Layer 8 of a small transformer language model trained on English Wikipedia (25 layers, counted from 0, width 96).
A neuron's activation on a vector x is GELU(weights . x + bias), where the dot is the dot product.
The model reads these tokens: "an " "ar" "e" "as" ", " "wh" "il" "e " "10" "0" "." "0" "%" " " "li" "v" "ed " "in " "r" "ur"

The vector x that enters this layer's MLP at each token. A number n stands for n times 0.047.
0 "an ": -13 2 -2 24 45 -32 14 -18 8 -19 1 -17 23 -38 12 -24 48 -45 21 -64 16 -36 26 -3 1 -11 -12 -10 14 -24 -17 -17 0 -22 -26 38 15 -36 -22 -17 -18 12 -27 15 26 -6 -59 -15 44 -18 22 -48 2 8 -22 12 9 24 -1 -24 -28 -3 31 59 37 -12 43 9 -25 -11 36 -11 15 -11 1 17 45 5 59 -7 -22 -22 41 25 10 -24 26 19 -38 25 6 1 -20 -8 -4 14
1 "ar": -5 -4 12 16 47 -21 0 27 10 -41 2 -13 14 0 26 -13 4 -65 48 -48 0 -13 29 14 2 -1 -20 4 -8 -4 -23 -17 10 16 -15 42 -7 -28 -46 -26 15 -17 -50 -19 73 2 -38 -11 11 10 20 -28 -9 -6 19 2 -15 31 1 -15 -59 0 30 83 8 -18 1 31 -56 2 34 -37 19 -23 4 -14 -10 59 23 21 -15 -1 21 4 36 -13 -3 22 -55 9 -5 -25 16 -20 23 25
2 "e": -2 -13 14 -9 25 -11 12 -15 -26 1 10 -23 22 -26 24 13 18 -37 26 -31 -18 -19 0 -8 -29 26 -31 -8 -14 29 13 -29 65 3 38 30 41 -21 -43 -7 -2 -22 -34 -33 2 1 -34 -2 -2 29 -2 -49 11 -19 -1 5 39 27 39 -12 -21 5 57 69 74 -22 -5 32 -59 -26 14 -54 1 -12 15 10 6 48 28 -4 13 -21 18 -18 43 -37 23 23 -2 1 -4 -33 -11 23 -42 -14
3 "as": 10 -11 -1 8 0 14 10 26 -30 -16 -2 -46 40 -7 -4 -13 38 1 51 -31 -3 -29 -12 35 14 11 -4 -25 37 16 -17 -41 0 18 29 19 -11 -15 -29 -12 -40 4 -11 -30 1 -11 -15 -11 10 -28 43 -49 -44 15 30 -13 56 25 -4 -50 -18 -17 28 15 40 6 -28 31 -38 35 6 -22 19 17 10 3 2 37 -2 5 31 -13 57 -25 62 -43 -9 4 -26 -34 21 -31 4 -17 -3 30
4 ", ": -16 -27 -1 52 23 -37 -6 -16 -7 2 11 -16 5 -20 15 -19 46 -58 23 -40 28 -32 24 12 27 -14 9 -5 12 -5 -17 -5 24 14 -33 35 23 -30 -30 -11 -25 20 -38 -17 -18 -7 -55 -4 33 -12 31 -24 -6 -19 -13 42 15 13 25 -20 -28 -18 26 39 26 18 51 31 -14 -8 9 -12 37 -37 -6 19 38 -4 24 -11 -30 -31 13 6 24 -38 11 33 -71 -7 -10 1 -6 15 5 22
5 "wh": 4 -42 -2 21 39 -43 -8 -13 -29 -20 24 -7 3 20 23 11 36 -70 19 -48 29 10 -4 15 9 23 21 -9 16 -15 -33 -10 11 -33 -35 25 0 -17 -34 -39 0 9 -48 22 -8 -7 -26 -3 11 -1 -3 -13 2 -10 7 22 -5 11 39 -40 -41 -7 -7 46 20 21 63 37 -18 -16 -3 -36 -4 27 29 13 17 26 63 -3 -4 -29 26 -9 39 -32 26 26 -84 10 14 22 -9 -8 -4 -8
6 "il": -18 -34 -22 8 12 -22 24 8 8 -28 57 -17 -24 -3 -7 25 -3 -58 39 -33 -12 -16 -11 40 9 40 15 -46 19 -5 12 -32 41 10 -4 5 3 11 -22 -11 -43 -27 -50 8 -20 -15 -20 -4 30 -8 10 -52 -9 -23 6 -20 13 28 46 -8 -18 1 29 66 -22 2 0 -2 -27 23 48 -39 -1 -25 10 29 1 9 65 24 9 -9 39 -11 55 -2 -19 46 -36 11 -8 9 15 -9 -11 -23
7 "e ": -32 -18 23 23 48 -51 6 -25 1 -14 36 -15 -6 19 -23 -9 12 -34 32 -43 25 -20 4 21 31 -31 -20 -31 27 -17 6 -10 6 20 -2 35 8 13 -8 8 -23 43 -49 -16 -29 -32 -57 -13 56 -7 21 -40 -15 20 -26 13 3 -3 46 -37 8 -18 31 41 32 13 36 15 -6 -3 14 -16 22 -39 -4 15 34 -6 30 -16 -4 -27 9 -5 31 -27 5 31 -45 1 18 0 9 16 -34 -1
8 "10": -26 -14 22 64 34 -41 23 1 -23 -22 -12 -24 12 -30 -19 -27 8 -41 25 -65 24 0 41 21 6 11 1 -17 23 9 -22 -23 21 30 -3 33 18 5 -84 -8 -29 -10 -34 -14 19 -2 -8 -35 39 -21 18 -38 5 -18 20 -8 0 22 8 -22 -22 -2 13 50 30 -46 13 8 -40 5 18 -11 30 11 26 -14 26 1 34 23 25 -11 2 -1 54 2 -8 39 -34 -9 -25 11 -11 -24 -5 -19
9 "0": -25 -8 21 68 12 -13 15 -18 -26 -1 -8 -17 15 -29 -29 -17 -4 -23 26 -57 -9 -5 -1 -15 13 46 5 -25 29 24 -15 -42 32 20 9 13 11 -6 -71 -16 -25 -4 -27 -19 -1 -3 -29 -31 16 -13 17 -49 -11 -22 4 -14 16 29 30 5 -24 6 26 51 32 -36 22 2 -42 18 18 -25 36 7 33 -25 39 18 43 10 31 -2 3 -25 66 -10 25 32 -45 0 -25 14 23 7 -27 -30
10 ".": -25 -56 -17 48 5 13 37 -40 -9 -30 -36 -9 -5 22 -9 -6 17 -42 20 -21 25 -16 -1 1 16 29 -13 -11 25 12 0 0 30 6 7 4 22 -19 -40 -27 -9 -5 -31 -17 -22 -21 -66 -12 9 -15 24 -18 -4 -18 -1 1 -4 43 7 -40 -24 -15 -3 67 22 -8 50 -11 -29 10 -11 -21 42 15 25 3 61 5 57 9 -7 -22 9 -8 53 -38 30 28 -31 11 17 6 12 -5 -7 23
11 "0": -29 -28 18 65 12 7 26 -31 -19 -13 22 -2 2 -19 -13 -23 19 -25 33 -24 -7 13 7 0 12 35 -9 -27 21 9 -17 -43 45 23 6 6 13 -22 -77 -32 -36 -16 -20 -2 -3 -15 -32 -29 27 -6 9 -51 -27 -9 10 -20 5 26 25 -19 -52 -9 28 33 -8 -15 29 -18 -44 23 11 4 35 -5 43 -5 55 28 32 6 33 -13 4 -15 44 -20 19 40 -29 1 -7 23 18 -14 -3 -16
12 "%": 3 -29 -8 29 33 -10 10 -17 9 -6 7 -4 -33 -31 1 6 42 -50 10 -18 -16 -4 4 31 9 50 9 -30 -2 -16 -28 -30 28 21 -22 14 17 -44 -58 -11 -32 -6 -1 -28 -12 -3 -56 -6 42 -3 9 -15 18 -21 -14 -18 -15 11 19 -26 -18 -20 4 37 17 -31 43 0 -14 14 14 7 -9 -26 9 -5 49 18 14 39 53 -18 -1 24 75 -55 26 22 -36 -26 24 26 22 5 -27 23
13 " ": -13 -12 12 22 30 -30 13 -21 -14 -16 -2 -7 6 7 -30 -30 44 -40 11 -46 -23 -24 13 20 37 20 -6 -17 31 -32 -18 -38 27 0 -28 26 15 -63 -34 -19 -30 16 -25 -18 -4 -8 -67 -11 26 31 36 -17 -24 -21 -3 0 18 42 16 -35 -42 -12 13 23 1 -16 16 -15 8 10 -4 -9 58 -6 12 35 25 8 26 14 11 -25 14 -17 47 -13 25 32 -41 46 25 -8 -7 47 -3 32
14 "li": 0 -26 5 -16 11 -32 12 13 -15 -50 -28 -17 -8 -27 -10 9 33 -50 59 -42 7 15 28 21 1 5 40 -11 -19 -15 -24 -62 32 11 -2 17 13 9 -35 -8 -33 -9 -14 21 25 -23 -73 11 37 10 2 -35 5 -12 5 -28 -2 7 51 -49 -27 16 7 58 44 -20 -5 0 -20 11 20 -15 -11 17 36 34 -16 13 8 14 9 7 -10 3 54 -4 12 50 -39 -6 -13 -35 3 27 24 12
15 "v": 15 -11 1 -24 6 22 14 18 -22 8 24 -20 6 -25 -17 6 26 -73 49 -9 12 -2 14 22 -3 29 28 -11 -16 27 -16 -24 7 -31 -44 42 40 41 -35 24 -18 12 -39 9 37 -9 -15 12 -17 -41 -30 -45 -7 6 17 25 7 16 52 -9 -21 -27 56 30 31 -40 -20 1 -60 22 -1 -46 -7 9 -33 11 13 27 27 27 10 12 17 -35 26 -34 9 -6 -34 -27 -5 20 31 21 -35 16
16 "ed ": -30 -19 -9 -16 17 -26 19 -13 -57 -26 37 2 7 -14 -11 -19 43 -29 -8 -28 -16 -25 31 34 9 -16 19 0 25 0 -25 -26 -46 -12 -23 62 51 43 -33 28 -30 26 -34 -10 -1 -13 -50 -20 16 0 33 26 -12 -44 1 11 -4 3 30 -26 -6 -2 48 59 11 5 0 7 9 -28 -13 5 5 -30 -23 32 12 23 24 -2 14 -21 47 -22 43 -32 -3 42 -45 31 7 23 37 10 -24 1
17 "in ": -29 1 7 -9 27 1 2 -33 10 -31 12 -23 -16 0 2 1 2 -73 19 -47 9 -31 22 5 8 -27 6 4 -23 -34 -9 -27 -5 0 -52 27 37 0 -46 -10 3 0 -10 -5 4 4 -58 -7 31 21 4 -37 -16 3 19 34 -8 -21 44 -24 -38 -16 58 74 8 9 5 -9 -21 -14 32 -15 17 -37 -20 38 5 39 49 9 12 6 34 16 67 -25 16 34 -55 -18 2 1 22 22 12 34
18 "r": -8 -22 3 -31 51 14 14 -14 -5 -26 -30 11 3 -1 12 -29 -5 -44 55 -50 8 -6 26 8 -20 1 8 -10 11 -24 25 -39 6 -13 -13 57 9 1 -41 -24 -30 0 -41 -3 31 -2 -45 -17 10 20 17 -37 -13 -15 35 -13 1 4 42 -30 -46 -24 16 40 18 -34 -16 8 -26 20 35 -9 -7 -1 27 -6 -6 56 50 13 10 16 20 17 26 13 30 53 -81 -26 8 -1 3 -1 21 15
19 "ur": 12 24 -8 -52 29 0 34 -15 -25 -21 -15 -45 -8 -19 32 10 -24 -37 95 -6 -18 -17 -13 15 4 26 22 0 29 20 11 7 31 -2 -23 40 3 17 -45 -13 4 19 -48 -15 18 -17 -4 -23 5 -22 24 -34 -33 -7 -14 -11 -7 17 21 -11 -4 6 34 62 -5 -52 -36 4 -43 -15 15 -29 14 -15 -14 -13 40 21 37 24 -8 35 23 25 63 -2 24 0 -26 -17 8 -30 -7 0 -7 6

Each question shows the input weights of one neuron of the MLP. A number n stands for n times 0.0064.

n284 (bias -0.156): 10 -16 18 -5 36 -14 6 18 -5 25 -22 25 35 -24 59 -3 5 -18 24 30 -12 31 -31 -42 10 5 -22 38 11 -37 11 -18 -4 1 8 22 3 -44 0 -26 6 0 29 -1 23 24 32 6 25 9 -23 0 17 -36 -37 8 6 -28 -11 1 -3 9 37 -36 1 33 -10 22 -5 -3 -59 -14 -35 42 3 0 -42 -60 -21 -24 -3 -7 -3 2 13 -1 32 -14 -19 27 3 18 -16 21 -9 -25
It fires most on token 5 "wh"

n212 (bias -0.170): 14 -4 11 7 -20 1 -19 40 6 12 -40 11 -47 12 4 19 -23 -6 -17 -2 -10 -14 -16 -30 12 55 3 -4 -50 3 12 -14 -40 14 51 6 -38 -5 -24 -14 -10 4 1 28 20 18 15 17 40 -19 22 -5 -8 1 18 -34 -2 11 5 18 -12 14 22 -5 9 -8 -6 23 0 9 12 -21 13 24 -6 -38 -10 0 1 -34 -19 -25 -13 3 13 10 -20 11 17 -9 8 -27 -44 54 -24 -11
Its three highest activations, in order, are on tokens 9 "0", 2 "e", 14 "li"

n30 (bias -0.089): -19 -1 -16 23 2 -8 -7 -35 6 25 -14 14 -3 -8 29 3 -23 -13 -1 42 -18 -6 17 31 -29 9 24 4 -49 -21 41 -1 -45 -1 11 4 3 -3 -10 -16 -13 -38 -26 35 -5 22 26 -23 26 -13 4 -25 65 46 17 5 -27 15 -2 29 65 6 27 6 -11 5 6 -23 4 -28 -31 2 -17 29 7 -7 -5 -14 5 -16 39 -17 21 -44 -6 39 -28 11 -24 -19 2 5 -5 -5 -16 -35
It fires most on token 6 "il"

n296 (bias -0.117): -40 -21 -37 -46 -2 -6 12 12 -13 48 17 35 -5 21 -32 -13 -52 32 -40 -15 -18 36 -11 45 -24 -7 15 15 -17 -31 -19 -2 -21 -7 -17 -10 -11 28 45 -28 -27 22 -2 -17 47 19 -21 31 -1 -16 24 11 28 -8 -5 3 -18 10 11 17 -9 6 6 -6 -14 -1 -41 12 31 19 1 -22 36 -6 -4 -7 -32 -5 -11 15 19 -9 25 5 -1 -31 2 -19 -1 -13 27 17 46 35 10 -33
On which token does it fire most, and how strongly? 16 "ed ", at about 1.8

n183 (bias -0.125): 8 -5 9 21 -17 14 -23 6 7 26 -3 13 3 13 3 -21 14 14 16 -2 -12 12 12 -3 -2 -41 -22 18 -19 -4 -7 -5 -27 -32 43 5 -22 -8 -1 -22 -16 18 32 0 28 56 14 -26 -3 7 -38 19 -28 -24 -2 -23 -5 -1 -5 21 28 -11 -4 2 20 30 14 23 -7 11 22 6 -3 -2 -9 -5 -3 16 -41 12 -1 30 -5 3 12 -26 -43 6 -13 -15 -32 -32 5 -7 15 -2
On which two tokens does it fire most, strongest first? 3 "as", 1 "ar"

n65 (bias -0.158): -1 10 43 24 -33 7 -28 0 9 25 -24 30 16 33 -6 23 -37 30 -29 -59 -40 -16 -17 11 25 2 13 -16 14 -52 12 43 8 11 51 14 -24 -11 -15 16 -3 0 1 -3 -31 7 -49 33 32 20 -51 17 14 13 21 -22 -42 33 -23 -3 -2 -12 6 -23 22 5 19 19 37 33 62 17 -1 -2 -30 -32 -26 -5 -24 12 -52 -33 -52 -12 13 -7 19 -9 -12 -6 -19 -14 35 8 -3 11
On which token does it fire most, and how strongly? 7 "e ", at about 0.4

n141 (bias -0.149): -33 3 10 -31 27 -12 41 0 -16 37 -27 18 34 1 11 32 1 5 9 5 2 2 -3 -2 -8 7 23 -2 0 13 32 9 -36 -35 -33 2 25 7 17 -32 -11 3 -10 8 11 -14 -19 25 -2 13 26 14 -33 10 15 -4 -20 24 -11 -28 -8 -8 -9 3 -8 8 -19 -17 13 19 13 18 -38 38 -11 1 25 -12 -16 -1 -44 12 -3 8 -17 15 22 -54 19 -27 21 -8 -37 -16 37 11
On which token does it fire most, and how strongly? 19 "ur", at about 1.2

n354 (bias -0.087): -2 6 -1 -41 -26 0 32 -35 1 -23 -14 26 18 -30 15 12 -17 33 -24 -5 -15 -44 41 49 -14 -3 -33 1 -24 -11 -3 -24 -17 -8 -9 14 -16 7 11 -3 7 22 -11 0 -26 -47 -24 -8 32 13 31 7 57 15 -24 -7 -39 22 -10 -6 11 3 12 -20 -26 -39 -20 36 10 12 -23 26 11 -12 -4 -22 -20 16 18 -40 23 18 -20 28 -9 1 -3 24 16 13 -31 9 18 -22 16 0
It fires most on token 16 "ed "

n223 (bias -0.116): -3 10 8 -2 -48 9 -1 -5 27 2 37 -14 -16 18 -12 -3 -11 19 -6 33 -38 -3 -17 -7 -12 16 -5 -7 -9 -5 -25 24 11 22 -8 -2 -15 -21 10 4 30 8 -8 41 16 -14 -2 -11 15 8 12 -31 27 3 -12 -18 -36 14 19 19 -23 13 -4 -9 9 13 -15 -2 9 -7 -6 -4 27 33 -18 9 9 21 -11 -16 37 23 6 7 16 -8 -26 14 -8 -63 -50 1 -26 31 33 21
It fires most on token 17 "in "

n167 (bias -0.135): 22 -27 -14 7 5 -23 10 34 12 -32 -18 -3 -18 -25 -21 34 61 1 10 0 21 13 -36 -5 3 32 6 22 35 15 -19 -14 -15 -41 17 -3 32 3 -10 -19 -35 39 -6 -19 -22 1 -12 32 3 -18 -42 34 -7 27 -11 -24 8 -34 -26 -27 -3 17 23 -36 -39 -10 -16 9 11 5 16 29 12 11 45 11 23 14 -7 -41 -13 -2 1 17 -11 47 -7 6 25 5 -19 -21 -10 12 1 42
Its three highest activations, in order, are on tokens 14 "li", 3 "as", 13 " "

n180 (bias -0.098): -1 3 9 6 -46 -27 20 12 -48 -8 14 -1 17 -31 22 9 -42 5 -7 7 25 32 -1 -18 -13 33 17 -8 18 11 -6 28 -54 -32 -36 -36 -9 8 17 -33 -1 6 9 10 -32 -33 22 19 12 8 17 -20 -5 -19 16 8 -6 30 3 21 8 32 -1 25 7 -2 41 -19 -21 12 13 30 -15 1 -17 -25 -8 12 -1 41 33 6 -26 36 -3 4 27 -34 25 14 17 28 -22 15 -51 -44
On which token does it fire most, and how strongly? 9 "0", at about 0.71

n285 (bias -0.063): -18 20 40 -5 -40 5 -28 12 47 -27 -2 -14 24 9 17 -4 -26 5 17 -24 22 -2 -14 20 30 -10 -19 2 21 1 -25 1 26 16 22 -10 -15 -13 -6 28 30 -20 15 -3 1 26 -15 4 31 -7 15 -9 -22 -21 33 -14 19 -1 -38 34 8 18 -27 -1 25 -5 -18 -12 -25 -9 -18 39 -13 -25 -9 -10 -6 -6 20 -21 -49 28 -14 13 -14 -53 -21 8 35 13 2 59 17 -7 -17 38
On which two tokens does it fire most, strongest first? 1 "ar", 3 "as"

n163 (bias -0.099): 27 -1 23 3 33 20 -1 10 13 38 -9 18 9 -5 -17 -21 35 -2 -2 -41 20 -17 -7 19 20 5 -5 -23 4 -30 -4 -31 -6 -3 14 -12 -33 -1 22 -12 -7 27 10 -38 -17 -55 6 6 -28 -34 -14 19 -24 -22 -9 30 -17 -10 7 23 11 -11 -21 -15 -27 28 -13 10 18 21 56 -9 22 3 22 14 25 19 -10 -15 1 39 -11 21 -15 10 -8 1 28 10 -43 -40 11 -25 4 -16
It fires most on token 3 "as"

n26 (bias -0.077): -33 -36 20 16 -6 -41 13 34 -7 46 14 32 -4 22 -1 0 50 -15 -5 15 8 -15 -19 -6 33 10 -30 -20 -31 33 22 51 35 28 -21 15 -22 49 4 11 -23 25 -9 -26 9 4 14 -33 -14 -19 -6 20 -3 4 -5 -22 -41 -19 35 -10 6 32 -36 -23 -5 -25 -34 -21 25 -59 2 58 -9 17 29 -5 3 -40 34 -13 -18 -37 -21 -23 17 -6 -19 22 3 -8 -19 1 29 -36 0 -9
On which token does it fire most, and how strongly? 7 "e ", at about 1.2

n157 (bias -0.155): 10 9 -1 -7 -29 -52 -8 -31 10 12 29 23 -38 -19 4 1 11 25 -21 -31 6 -12 3 2 0 -4 -27 22 1 -21 13 -10 -21 -3 41 -26 -10 34 -1 7 8 21 6 -5 30 -11 -24 3 4 30 -34 -17 38 -4 -38 -4 29 43 -4 20 -5 21 9 -22 -22 4 -6 3 -14 -55 11 -18 -25 4 -3 -5 34 -27 -22 -2 19 -17 6 22 14 -12 -5 51 44 16 -31 -23 11 26 -17 7
On which token does it fire most, and how strongly? 2 "e", at about 1.5

n99 (bias -0.111): -5 -34 4 -37 -10 -50 0 -13 33 -11 26 -2 -6 16 21 13 36 3 -14 31 -5 -9 -27 -49 -26 17 -6 -1 -12 -4 35 15 -24 30 34 17 11 42 18 11 -3 52 -16 -22 15 25 4 -17 1 9 -13 7 20 28 0 -6 -19 -25 -29 -1 1 -3 36 -53 13 21 -58 2 -19 50 2 22 -17 -2 8 21 25 -10 45 -19 -8 -14 -13 -9 6 -14 25 7 2 -26 -29 1 -1 -28 -13 1
It fires most on token 7 "e "

n24 (bias -0.120): -8 0 -12 12 10 -23 -12 7 -3 31 8 6 -22 8 -50 10 -5 4 16 -19 -4 -1 -27 34 12 25 -11 0 2 -33 10 -5 -12 -40 43 -19 -4 -8 25 8 -4 -2 -13 48 -1 -30 6 0 38 3 -8 -13 20 50 3 -26 3 -1 -21 -1 -6 17 -27 -3 -20 60 28 13 19 -2 -33 -24 -44 18 5 14 -25 1 17 23 -30 -30 -13 30 10 19 2 46 21 -14 -9 -27 -3 -73 34 -22
It fires most on token 6 "il"

n124 (bias -0.085): -32 -5 -10 -33 3 -4 -9 10 -7 -1 25 37 -54 24 -16 12 -27 -22 37 -24 28 27 26 54 20 23 -12 -12 11 -41 -18 31 17 3 31 -17 35 -13 5 -28 6 5 52 4 -24 -21 -15 13 -4 0 2 -4 3 -21 32 -21 1 7 -2 17 -14 11 -64 -44 21 -13 1 -38 7 23 -13 5 -26 -3 -28 -26 -17 -9 -15 18 10 38 11 3 -31 8 12 14 12 25 -31 -17 23 1 22 9
It fires most on token 14 "li"

n305 (bias -0.086): -6 21 10 -12 26 -36 -11 -37 25 -58 19 -31 -49 -38 7 -5 -1 10 29 20 -35 -17 -31 -21 18 -31 -5 0 8 -28 -1 -9 -20 10 23 -27 15 30 1 12 -20 12 37 27 15 13 -6 10 15 15 -1 7 36 16 3 5 38 21 32 22 3 -9 -33 18 -27 -11 -11 19 2 25 -9 44 -2 73 -9 -12 18 13 25 -23 -34 -4 19 7 -31 19 -34 13 15 3 -32 -8 -3 -36 -4 -13
It fires most on token 0 "an "

n171 (bias -0.122): -46 2 -28 -6 24 25 22 -10 33 17 -8 4 -2 -19 -55 31 -8 11 -66 -21 39 -15 -36 -1 28 41 43 -19 5 -19 17 18 -17 -28 -22 -17 -18 32 5 40 29 31 -2 -27 -8 27 14 10 -19 -25 -8 58 29 6 -14 -38 18 13 -24 -21 -22 -32 45 -11 18 -20 -12 -15 -15 55 11 -16 8 -4 6 1 -17 -5 -11 -21 -31 14 48 6 10 24 -4 -27 3 8 -24 29 -41 -17 -21 46
On which token does it fire most, and how strongly? 15 "v", at about 0.65

n58 (bias -0.130): 5 -33 -15 -4 -26 37 11 -23 35 -2 -31 13 -10 59 -3 -27 14 16 23 -36 33 8 8 32 38 -2 11 11 -1 -12 12 -10 -21 -23 -32 -67 -42 5 -13 36 17 22 -4 42 -7 5 -4 21 -15 -22 -23 9 14 12 -29 15 -19 -27 25 6 22 21 17 -33 7 25 -19 -16 -11 -10 1 -5 -14 -8 -23 19 28 21 -31 -11 1 -7 -1 35 29 -35 1 47 -15 -22 -38 -7 -17 -24 14 2
On which token does it fire most, and how strongly? 17 "in ", at about 1.3

n40 (bias -0.127): -9 -11 -22 1 11 2 -26 -10 -21 -28 20 5 -18 24 -10 -61 -58 2 4 -3 11 6 59 3 -11 7 8 4 25 11 22 11 -41 -41 3 -38 17 55 -7 14 -16 -12 45 15 -7 11 -5 -28 -10 17 -5 -6 -61 21 16 5 -30 8 -48 28 4 26 -18 42 -38 27 -14 -27 7 -9 -22 -6 -29 32 -21 46 -21 -4 17 56 -14 19 -7 15 30 -5 -10 34 25 -9 29 10 23 19 -35 -14
Its three highest activations, in order, are on tokens 16 "ed ", 17 "in ", 6 "il"

n63 (bias -0.107): 24 19 -23 15 -41 24 -7 31 -4 -24 -33 -6 13 15 -12 -12 -16 44 19 -7 1 -21 0 2 -16 -8 -3 9 -23 -32 -19 6 11 -1 -1 7 21 22 45 -24 20 22 5 -11 16 -8 -21 9 -19 37 19 -9 11 -26 -5 11 11 -3 14 9 -14 8 -47 18 -95 -15 9 25 -24 25 38 -20 -14 30 -15 39 -32 15 14 -33 12 -21 7 -10 -6 13 -24 3 16 9 7 -31 34 -14 0 13
It fires most on token 1 "ar"

n62 (bias -0.143): -17 -52 -9 19 -8 -8 -25 -12 17 -20 4 37 -12 56 -19 5 -20 0 6 26 -3 -12 -11 12 32 -12 38 -38 -3 0 24 -23 -3 -3 22 -4 12 39 11 -13 -29 -23 28 -22 -30 -5 16 6 18 12 -11 -28 -18 22 -17 -34 -2 29 -18 15 22 -15 -13 -12 -11 10 -9 -11 -3 12 -14 -1 11 -9 48 -5 2 -6 2 4 19 -3 18 -5 -1 -26 4 -3 10 -18 8 7 9 -31 -10 36
On which two tokens does it fire most, strongest first? 6 "il", 10 "."

n17 (bias -0.076): -10 19 21 13 -18 -12 -6 -10 -15 5 -27 27 8 5 16 -23 -12 -2 -26 15 -20 1 26 -9 22 -23 -19 30 -19 -4 27 15 22 44 -2 20 -38 21 -13 44 -3 2 15 -41 -12 0 0 24 -2 21 21 1 -14 20 -28 9 6 29 -23 0 13 -33 -17 -3 4 -18 -28 -48 -59 24 -17 -34 11 -36 4 17 -3 -3 -9 -1 -28 18 8 -5 -31 12 3 28 29 5 25 -31 -15 -35 -2 24
It fires most on token 1 "ar"

n185 (bias -0.111): 4 -37 -20 -4 -17 -4 -24 -12 15 30 17 16 -6 17 8 11 -46 -34 -8 1 31 -15 -45 17 -52 37 20 6 -25 11 -3 33 -6 -8 8 -2 -19 11 29 4 -25 -21 27 -25 -15 36 -47 -26 36 -6 18 20 10 0 1 -3 19 -15 -28 -1 10 22 14 5 -34 -22 -51 40 -21 5 15 24 27 -12 -32 27 -17 -24 -32 -29 28 19 2 -31 6 22 30 -5 -19 18 -31 24 38 -23 37 -3
It fires most on token 6 "il"

n9 (bias -0.106): -20 42 -6 9 7 -33 -25 11 31 -26 20 -17 -3 -29 14 -5 -39 35 -27 -29 -43 -24 -9 20 10 -12 -2 33 -20 -28 -21 -1 13 33 45 9 4 37 8 22 -9 -54 -15 6 25 -18 12 -46 45 -16 -44 18 12 -10 -11 -9 11 -2 9 -11 40 31 -12 -11 -24 -2 -23 13 -7 8 1 12 -10 8 -6 13 2 32 17 -13 23 -27 -13 -30 -30 16 21 29 19 7 13 37 -60 -19 28 -23
On which two tokens does it fire most, strongest first? 8 "10", 6 "il"

n341 (bias -0.103): 4 -14 -29 23 -16 -19 -18 -7 13 14 17 7 -3 -10 11 54 -15 -30 -18 -4 -3 -2 13 26 10 -10 15 15 15 -7 15 -6 14 5 -48 -2 -34 -36 -15 -21 16 9 -13 25 -3 23 44 -17 34 3 0 -20 29 17 -6 -29 -6 -45 4 -10 12 11 -19 -30 -45 -18 -6 27 7 24 -12 15 9 8 8 -3 -4 27 1 -13 3 11 -43 -54 -15 -12 36 14 -7 -29 13 26 -27 10 18 -25
It fires most on token 5 "wh"

n146 (bias -0.070): 14 11 26 4 17 -9 -33 -13 -6 18 15 -6 -15 26 12 21 21 35 -6 9 -3 0 33 37 27 -5 -5 -7 -18 1 -25 23 20 25 -29 -43 -33 -24 -6 18 -22 -18 -8 -25 25 -20 1 9 -28 47 21 -10 -7 -11 -4 2 37 -41 -13 1 22 -21 -14 -26 14 -42 0 -12 -3 4 -10 -32 3 12 46 0 -1 -12 -13 -46 -38 5 -25 22 -4 29 16 23 8 -37 7 7 21 30 -11 19
It fires most on token 13 " "

n203 (bias -0.029): -13 14 25 3 24 31 -31 17 -11 -8 -12 0 -22 29 14 3 0 7 -2 27 -15 5 -38 -23 37 -21 -16 6 16 9 -7 5 -18 -9 -26 -4 20 20 21 -5 12 -10 1 -2 1 -6 -11 12 31 -5 -11 11 -35 13 18 -29 -10 -1 17 2 -14 -14 40 7 14 16 -8 -29 -5 -4 -12 23 -33 -10 17 13 26 19 -9 -1 -16 -9 -16 7 -8 32 -30 44 11 -18 -12 0 -47 -1 -19 30
Its three highest activations, in order, are on tokens 17 "in ", 7 "e ", 18 "r"

n91 (bias -0.147): 23 6 -8 3 -10 39 20 -7 32 6 19 -23 -8 5 50 6 20 18 21 -19 1 -1 5 -3 29 22 -2 20 24 22 -21 25 7 -71 -27 -26 -13 -5 11 -25 23 27 22 27 -9 -5 -45 20 -2 6 -5 3 -36 2 28 27 -5 -17 18 5 -62 4 -55 -3 -16 -14 -10 1 16 -6 3 -9 -22 -3 16 -25 3 -6 29 -7 -59 -3 -1 25 4 3 -1 -13 28 -10 -11 -29 -1 -25 -45 -24
On which token does it fire most, and how strongly? 5 "wh", at about 1.7

n188 (bias -0.200): 9 -52 -19 -9 23 -6 -31 -26 9 13 -9 10 13 44 18 -3 -16 35 46 -17 34 1 17 -48 7 1 28 1 17 -6 6 7 27 4 13 2 1 37 12 -19 3 -3 4 50 -6 -40 40 -3 14 4 -30 -4 -37 -6 -35 3 -1 -37 4 -11 -4 -4 -15 -10 -19 7 18 11 8 -11 -3 -1 4 -37 -28 6 3 -16 -3 17 62 18 -35 25 10 -25 8 -3 0 12 6 1 -31 3 25 -55
On which token does it fire most, and how strongly? 7 "e ", at about 0.59

n375 (bias -0.112): 22 6 -1 4 17 6 7 -6 -15 -9 -13 -13 33 22 -17 -16 7 49 -14 18 6 -25 18 19 16 -6 24 -19 25 -28 10 12 20 16 21 -8 -52 -11 15 -6 32 6 -6 33 -33 -12 -14 -25 -15 -7 -31 -9 -1 -5 -25 -28 -19 11 -14 -77 16 20 -4 -21 -3 21 -37 7 -7 -21 24 16 -27 -5 3 -19 -28 -43 3 -3 21 -6 -56 -16 25 24 51 -24 -5 -12 -26 3 2 19 42 23
It fires most on token 14 "li"

n119 (bias -0.124): 14 -20 3 6 0 -29 9 2 0 13 -22 28 43 22 -32 5 -8 3 -13 31 23 15 6 -12 -15 -21 26 2 19 -15 -6 -19 -25 -22 -28 10 47 -17 21 1 -51 -18 -42 15 -26 -13 17 -17 -8 -8 6 37 15 4 29 -12 48 -2 -14 29 -20 21 -55 -25 -27 -8 -17 19 -8 30 4 -16 -9 21 41 1 -27 0 1 13 -46 -48 34 13 -10 -42 -13 18 27 5 -24 -21 47 -13 18 4
On which two tokens does it fire most, strongest first? 5 "wh", 3 "as"

n136 (bias -0.113): -13 0 17 -28 -18 -5 1 27 24 21 29 9 -14 -20 13 -35 31 -6 -18 21 -24 -35 -12 -45 -7 13 -16 16 21 -27 10 4 -13 16 13 1 -43 -4 -2 -60 -17 7 27 1 33 -1 29 32 14 8 4 -17 30 7 -12 -27 -11 -28 26 23 -36 -12 34 5 -20 26 10 -35 9 17 -16 37 12 19 18 26 -26 -14 -37 4 30 -2 4 -29 15 -3 11 14 -8 -4 -12 24 -23 -13 -22 18
It fires most on token 11 "0"